Layer 8 of a small transformer language model trained on English Wikipedia (15 layers, counted from 0, width 128). Numbers have three digits each and are written without spaces.
A neuron's activation on a vector x is SiLU(gate . x + bias) times (in . x + bias), where the dot is the dot product.

Input weights of the MLP neurons that the questions are about. A number n stands for (n - 500) times 0.0021.
n86 gate (bias -0.092): 643575524796214627659614614422536519803333467476631555436379424618286459600453475492482627511587484059729524483406331538462526542132579375493550495692450290680545592454471416488504492336566509539316473422413343575495221555622524324543407392663422329385608794772507430477539577549327640657492585454885294439353496421629523486457747663594556436487494576801523513660693491536478375230627
n98 gate (bias -0.404): 772576757892298422264848490296601543742462330716883798759896488487468319238635449338352447755794568462549535591431236571508408415266632593332442338520400408559762533742654670524651779587189554607595405415351503726139600435292357291497554547514640111654679562790651467426057392408391439742507427541670336487572590478617525727358464534794941322403496580640284152450267464365402293476505
n106 gate (bias -0.174): 490480392228527173633530327336535534267590342451541467463357461365524564395747482408360352669507572457816514469492443768662238356523393681560457364637358676369260530460578291547488497635243307489240525476453530580343617234610531631492777430360361676407564568406635475874278626324303773505489563647620473542603735606539472604539592760281725501631753601712426735640493614703461556541460
n112 gate (bias -0.187): 490487396645531511685378456764611253742206770541533772433605749647639794334770510310119426324288501377833396666581516286642579508169543646468525448350571603779636563358458294428481612348445676792521467523215387415450876732494245499328411532352480502108423539466383518576367467503595646400410243449221742364637386584315459604695617249619532558263568461463421312472419416744464711461414
n175 gate (bias -0.204): 685606508367541837436571565466497375510615228518414523556727678479453266516344544643628616486574556537247548423639500501579471377472570590414514393420501525549654621560485697468477431809453454511535442320583377444405345437788478785479325304488369477755527563324727653735492616346473189377598677501256598158596634570466465614586712304443230434373693327507182369632523265419477620306253
n225 gate (bias -0.088): 629586360493388333642318494534601553394621666436566414625485566620422597473511454375579477621525688597288663508521666390484602223484597505558553567324706414503734419547422465488372536537584755621689580425439372408547621482576607444591553678555524639513671516585419510564487465471712432646489502372372556398483552443525667574473460416586547512599668459462616446577374640658414714504463
n293 gate (bias -0.037): 371580374391648418468641582486466280517361263317607267657599550425627472427208425565238426390561648785575477872537569445527540367625502522320379343506302480526623485655466605518487447544540454486539437646440552377894350311527379425742680332517507204533673512574455629547583452445716223403545390522775863556535405467562441525468611544273504560755615399518589607441389601484673445558542
n297 gate (bias -0.192): 382523732598320483352494432560600604442411481600613662566460668453731696360807621733311379727811405468559490440506398691285267621387225370638667346442521640419297786716385692601394503449411470571517410676335498520592590482678568596429542357700658325676591633460306431459576488402420683610461206572406264293490522540515431429482747489561521611455293409427449788721510753601527340219411
n86 in (bias 0.017): 483505504544704457602380503390416489463470546474455617452383591281675466428431468653482507616507420364526530507463655374441376462725569384591510552531535631256425606548846324397492489548569361389535704501305566380801379420236330399498359361337681728439374139402358545481444408490560447326685350510503577484435664061518321488649550357436643695480592433330744481484626529461208421267256
n98 in (bias -0.103): 415304604675330590158337306096494508770500574251701649645700555486236500522614320124543606629980423514494395603322427281479533499348658528435448520534501419514357364492392681383399563545581564728770640529542437603281243621463413348401368666527462219468511664601552693514525430286489432428450489593746472331408506614457670607285568336809593310485599545273379343379634495493449759416640
n106 in (bias -0.090): 359522272429602527351645437301438448520567524573600389548283517647609477497591343786609414374247549397483518533549728463706418491679272434454491384559493374337283256616367386498342298489675414442551425693281444677710291572537549433321529475332288618492446288675507554581666579368755596311697722273516602563859669134302453642537438443604444346561606517374525628401411486378503560588236
n112 in (bias -0.020): 324734757553387433393399366497527680624536454733434585562174514305725496406456197345531461470529132610312734587444335398682534595604533512404300366386591461561499254517297550684581627278540451732449431449417335641551710528738557511400486666294371408352423440637434660493553268762574356327564640539493426437498412587532578479583663465390430688498317313473254432412368591663380740683518
n175 in (bias -0.011): 421426428640507423254313634571529416644601474474549514392523529644594676620593309374260303617586130243555254640300552458701204428253451759442471599305443345533437410681514340493613407498474417492749640495634627322434577458296403592753409503405656452523423618671355251452441562641437511659623360470574517312652572484546503338542309542613387637390353727545675636447685433471668348421386
n225 in (bias 0.254): 407770508455528305633360566678417577400405633439675440232421377619436475396397401511391547563277691402359418404709439399476628470640633700574439420608426473482447477507529371476482358395354324567554840479599331490412458571662464403564490542258360370563541531451628621896512498717613412560539530558712296487432286411465508325526442582497540516731320326456572482459594434424547467615684
n293 in (bias -0.020): 423543214284330339530464451228486548299440569367460636369416430418401408544512640460475575591586547424264282629473391494301482393454511602111719393538302506430675772368421480487702579316380523390597390309766578619715447374648495453608379457524365504534501480742656519688328448606468544710540347493809420532461418347302475485627532631307409538369646605520594569439422443352666567399669
n297 in (bias 0.091): 555720245549520460587459526610747501479403693497508359586283627544484570549276431256500655460227337586323357589599543496481429502385713582620631277688349626472525543256346626615592653521649535286460657719330546740514206422409625515545668340510549481547445424654371661449448447737559615394420500570350610603393489423415468370591350579254330539725651387432640593321600365478664434604695

Each question shows a token from some text and the vector x that enters the MLP there. A number n stands for (n - 500) times 0.004.

"rist": 444594468468449683552574502510495566554478621502550503567660636572567557448474536489495522484385663614466494517503474505517516696567660535433448490516362596423358461553549438504518448594645486476593613474432510436457507574420529332424470474510435483492386480384437492620430471604577540566515592607412605663480376374580449496545437537572501499567529523510548580504524475527539574478608
Which two neurons fire most, strongest first? n175, n98

"\n": 660479509536484467490472511476588528515524480519461461879562486489538467435498525436496505527613554563485531510452585470489555439481530370499585506408509445380626434534498467464397603487534540445507471494541500470512597493402476488491474501605481451508607551531320482459472462515496568543482502480461563374488527475507519547387535418466469502480518543502524526598500520547534576520447
The most active neuron and its activation: n98, at about 1.9

",": 496564604483496452500442569450444468562452511389521377550456451578394471528480435495413537479468459476484500399581476537439507492560494453640517497471534514381554559428477497569463565353540442453616506506512448475450469578502507479484425462410506590494536420462470587501501519486497428488532505517502520375453437459538451470562473498497465560473483509536502480565574466498548414464543
The three highest activations, in order: n86, n106, n98

"er": 541549455576592632450392468539462449646416345589539378568567453571585507454468390522540518493444539457573515465410442671443460492491400586519436482644447495410433627488496397377624587470590481383478544394479548529493448533481558540485523429562462440467366479468373540498518540522559440464466487483443614421488529442543497353555512497536496381434415461673539683440567535434480473519489
Which of these neurons fires most? n86

"s": 439400588469429489447536476591482517434556436438438533431627508516536507388579558509521501359459485575470497520439369683445541530626559610607464564576306558419376417597631520522524374490592536558599522517550427485543553423360493593476477503524459433434497479510501482466358409489423592559495543480509564522418547690496556500557480438379594429526385440473559562278415525462557595475577
Which of these neurons fires most? n86

"idence": 620605450512592583458396439555455600545430445530493527617507480465559498558423502439485466513382534733562416515370514615494474667479455567497433605575538509404606627481602462467598553430544397497458488426526559570446468500529530397457488463530439512490362505456497522572437492584573512524461378502448558406513525522404484411456459568601519391454506407583478647515506480486437531465493
Which two neurons fire most, strongest first? n98, n175

"icate": 508419600625374504456432483692479421520557438482449482592521465423556472504500410390473511455483528589379389529491609596532517593518423602555465564664504659408418570531435430412449327394498453544545410453568463481502437406422498536423514630501475550505610401443558442403530500436548422563380491506530514487472597495500573387599562513518419553492362454539408469471586461556485469526458
Which two neurons fire most, strongest first? n293, n106

"ure": 487600542504511454502631488538393438412399632547423385445391450512544440558355492502504531528567431609514426474510472570515462630604459499520478510622530485399617553470618437507515522393563398515615611404527526485450467525462578355451508531449416631470399526484480514419455587439597523548464511514492464437507535599459470529494458627533474449493500384531537631491476423471478536500455
Which of these neurons fires most? n98

" is": 454529421420532531526414527525479470422496588463390479410475554471434433467443525458499460528375429464639457450499666411516552710544622420459437460480439545408389463486390487479423474404516484581527429465504522346455511495497525412392484548558594527543453518404623615563470525473515533488590366465403525381496450559500464544568382447505555439651501503637510552532535501583557525459673
Which of these neurons fires most? n175

" or": 503530527566625396559618446448483435508569540380465423399568516479492504424409475497497449523505421357440460437567642350546550495642639555581495554547553417403449543581447417459494459281504404463528472515561486434520352505538465371505454644543642540509503435500537642380503540471458427571483511434510480462499503606480433443561439558516529517481500484588450450552528531425470464481553
Which two neurons fire most, strongest first? n86, n112

" include": 511539520476447414522416600487538484492506482512500489481462405607372421547517529409462516526441444513509458433536533465484523601456527467511515488489531529382328460529435547548478403372491496482613478562555587473471463547489472548439422549547563587583509482531480569498494526462610534525502443560401590362456470522405430508463464494471538475535433528556529475541571485511553518422558
Which of these neurons fires most? n297

" red": 359470473523443524488346546541310527550496454458460529443598487450581464512456408514539449437503573536427555403509642556447508408509481666478540603651447593402462475479405448506623348444530459431565536531522526515451564578493458511602421523449516400548486486497503552527480411567569551498467670386472541489451671469482505441573493455494576453506594614419423502412554451502427511484542
Which of these neurons fires most? n175

"T": 354528494420568552441507457629274463586409410510404436336436348621693510526401472454470647481514459676450411471382558524523429549520488546553393505591573442423541490527515501477523559484486490550522352598427529516532397420552462506504563646589360548419413540524507375464452399527512514444417522584471564503544520506458529534488554555455427403378418502465471488590670396474483425522648
Which of these neurons fires most? n86

" the": 566527523533515510497490472423492449514433537503540537392508457527572492576553477524439468522517515433415479491547568442550451447540487506536395475457540463376577520517552451609469518336524474492531532558458455480569578551548461478558484513499561533459475455431485459491560530498561573458455481541546499452448460462539520590556510515504588395493466470481608556453462525472440402504491
Which of these neurons fires most? n225

" as": 511428507553547476464522461483497394402517477535447358482352575462586532560420529468402531540577459423544512327536490561489622620590497480475470494568558531424400456579624443639552489363597440565512489506596463476501362503567420507416496663531508591616559450509530579438519501512651431566522378542541506345680585392468515606524533578329697493472383488530362543540554495491547486570562
The three highest activations, in order: n106, n98, n175

" Christ": 461494567492554536467608537483325531551356505534434568261475441563608425391463556529580426378614563509485475458524499393432575594570659573449644608622462447427314513392583480466620395459591346483516605458521540489426535552369458581436517577640448577433298507408355493456439400484649532554474573512421527463474447376415472544464461567639580500531580395548502618406452538468514483489549
Which of these neurons fires most? n175

"e": 462551429592519474481484363504438518576359378500531423324577519430649520485414394480451565453453615581456436520486416628363537532336448620482469510570536415406522556516541406555520667419488452476477557402529537662512487414491496493479465485462487602431433549455504488494519534552637541476516460466439545417448614447406519416543542437499436441513427488620410603470546493478438562516437
Which of these neurons fires most? n112

" its": 624480448510483448564563494485420578577518543350454536480518428492463548419487503489453439542466566385449440378518596489556535452527435587535411567464527511397369502568499557531369413225478511478553461541508461473504548542459461479505433572473548539609462476401613525567442488524566417511462504494386515467487489559598445543566522524517568391462538511509532439473422572481424395657519
Which two neurons fire most, strongest first? n225, n297

" in": 402455479498488505421469518527562557583546503480480559556478536533464561461576450511461446469551445495424516448418578421474526530521443500468510499519473500376539522491360516608520471419506466484426501468475443407513519474445533493523507516487481459507468443580441609568479529558505555528503484459496508459481534528486504489469540521478525355614470567598504411496472557508549500451491
The most active neuron and its activation: n297, at about 0.12

" operate": 519554434499607462432499537529588538560515464449417516409449524507461501527485521405398467508423557556524438453499589401513469488492449355467410537541561510395405493563438490490478340442526548404492368457469439448579434483495450577448568582488454552513477368400586465478481503531645541523517559475436579356478539454494565448467489586606618466607391507487537422420585445556450498474572
The three highest activations, in order: n225, n98, n112

" sens": 542557475478530451432500582617382427565556519495366414336575366559550522516513484569427513545624555496381592420530538581583406503545504480529599588630482663406402528535474493540457506437535490415524536527546482439558552413530468412435582487561424359551396525508588585465569437491495542562470531555383336618480574543566571449576545546579561489502590607372461426461535470550427527552604
The most active neuron and its activation: n175, at about 0.15

" North": 382547368530603538518466500501394575574504470518511549297515576607666557371548442506609566472467584496481469503509426499365522589441469537393564573537494526400584501438442467510547467453505455486529571463546523576457607404529541590499468406576463459435401430606550481480478456544675460508452600438499492476587474537343490417421458425485530488523587541574535511507440384509394559440530
Which of these neurons fires most? n112

" Golden": 470561570460550549498484538498391605522426410547466486351631534505639364522486478602572544498682495626520580540536580519424556504543469602471561523541535700412489607536591564553561376408580564561553510482530536551455750490448530538426487444534382468566456478464499528597529421516504509609475528465489451317621404545454466541539486434549582427487459538403462490462544529372435406422584
The most active neuron and its activation: n106, at about 0.24

"=": 560555502527451444480658573498495480448470575545358426587573481550482553612408429383537444595509482509678436497521441390564504472421576551548514403451600549406461532459421432545516438567531625372521467476455504540433490565543470524468502394611611611617540512548363534417525505483633451542498574590515479414454524506482453431443445578529570445476414446635495529326530470595485517401356
Which of these neurons fires most? n293

"ume": 622462603496320397427475516645491439571460488444361410524554451580602492528544550378400420389478531609413461562607408553645563535524570592521606408379491602455435483519494359451560244527477389616602468438545396414527432417571570372485543484496445523437438404346617417351457481490449420432420508512492597453643594610349437617525613633498454473486470458648447572569580474551616605486466
Which two neurons fire most, strongest first? n175, n112

" Buck": 503625466527584557424559521439413519541567484573471530409532499475548417480494441547563469471411576411519490547575564447427510606589608689351598582561478364415542584498553471438575528463543423455581576488567511481528593445492583413453542596638411492536479467464395436343472330518517602541460447587360517386645472550423463445581433459544579405454589506574486588486492408362500473553659
Which of these neurons fires most? n112

"lim": 480365561515522488476538489398457576498496508449461481478673500431480548504499443521493494563399594531495521475470460491497493422498682539422554473560528701398550441572359455470520388351394432566442509497524514528529467370476483522575511478613536493471453489493523661511548399569489476523610574591470468542544465447449434532475512476591485430470587540449504495441453450509565408404518
The three highest activations, in order: n293, n98, n112

" well": 641540463412421430394419534516524472519604451373438404478518338642451572557470521395425510413401575554380425507527628410490513542457598596508478552509545609435412501555537579564679396435489532568511381508518541512459540577554428535502438459383340505503382450472476520417412390469603563533455650448400394466481593584375564444552468416513517449717549457541564382366592378529477589320598
Which two neurons fire most, strongest first? n225, n86

" custom": 435449546593573534499422574497559535460573444564409482438564436502592509556428507541422513448527552619435536468537597467529476461555587530519558604497482630399460461510463529527398220353587491470557462430392455544453467506568565448477463538487340473486437481416608503500554401566584526504543504498520566511446476489402439509456451575535511445590537447402611555363536462542379486457515
Which of these neurons fires most? n225

"in": 443542437477565539507512483615354458555465505557438510482571422547509405537444441405468554489525474675509565511339482624443558654513430538463388481492434442400480611502496553561574555410498479514482500416526453527441594547479373506439407480446420644499438622542433408475463345504418504427442510462477529575489515580537466454572507461477424401491474450561511541494509321420527432456487
The three highest activations, in order: n106, n98, n86

" inc": 460543558453596504378482570503297358442561499480454441437556462552440459435480452550568540466617497498436448472558514489507550456397499509344573467502487555406616556518474559597480419441609567543519473458612396278600622614495415417515451459500555510468561568546516571504525478541462473502542557559485505438619457486473549406465587544665610500523594488554378537428465555571572498611536
Which of these neurons fires most? n293

" aircraft": 452551434494686481503497505556405377425414473483471397467619526400589500526478464397527628512496547452442454438515432464512478546522420477565472514606448583399497645604595554548446470286463424446545567487402475537428454513554417406456561624534514544505544543450442509384417564489587574446496514463401519458496541549506581615570454533530512526443418551500462581451600427481453502554532
Which of these neurons fires most? n98

"ass": 445490552445447511568562476737602551545511501554347549461571435504599444624394483540473588485503476592521497512461537513460380517604459568504554637616407462411419677553564499549533465486434501620497526463468495522550550448369510445492551629520374557328436430451489419414434478498578515546496557454486522603627445523560597350609483496534449422409518471524536542418446399484505526574571
Which of these neurons fires most? n98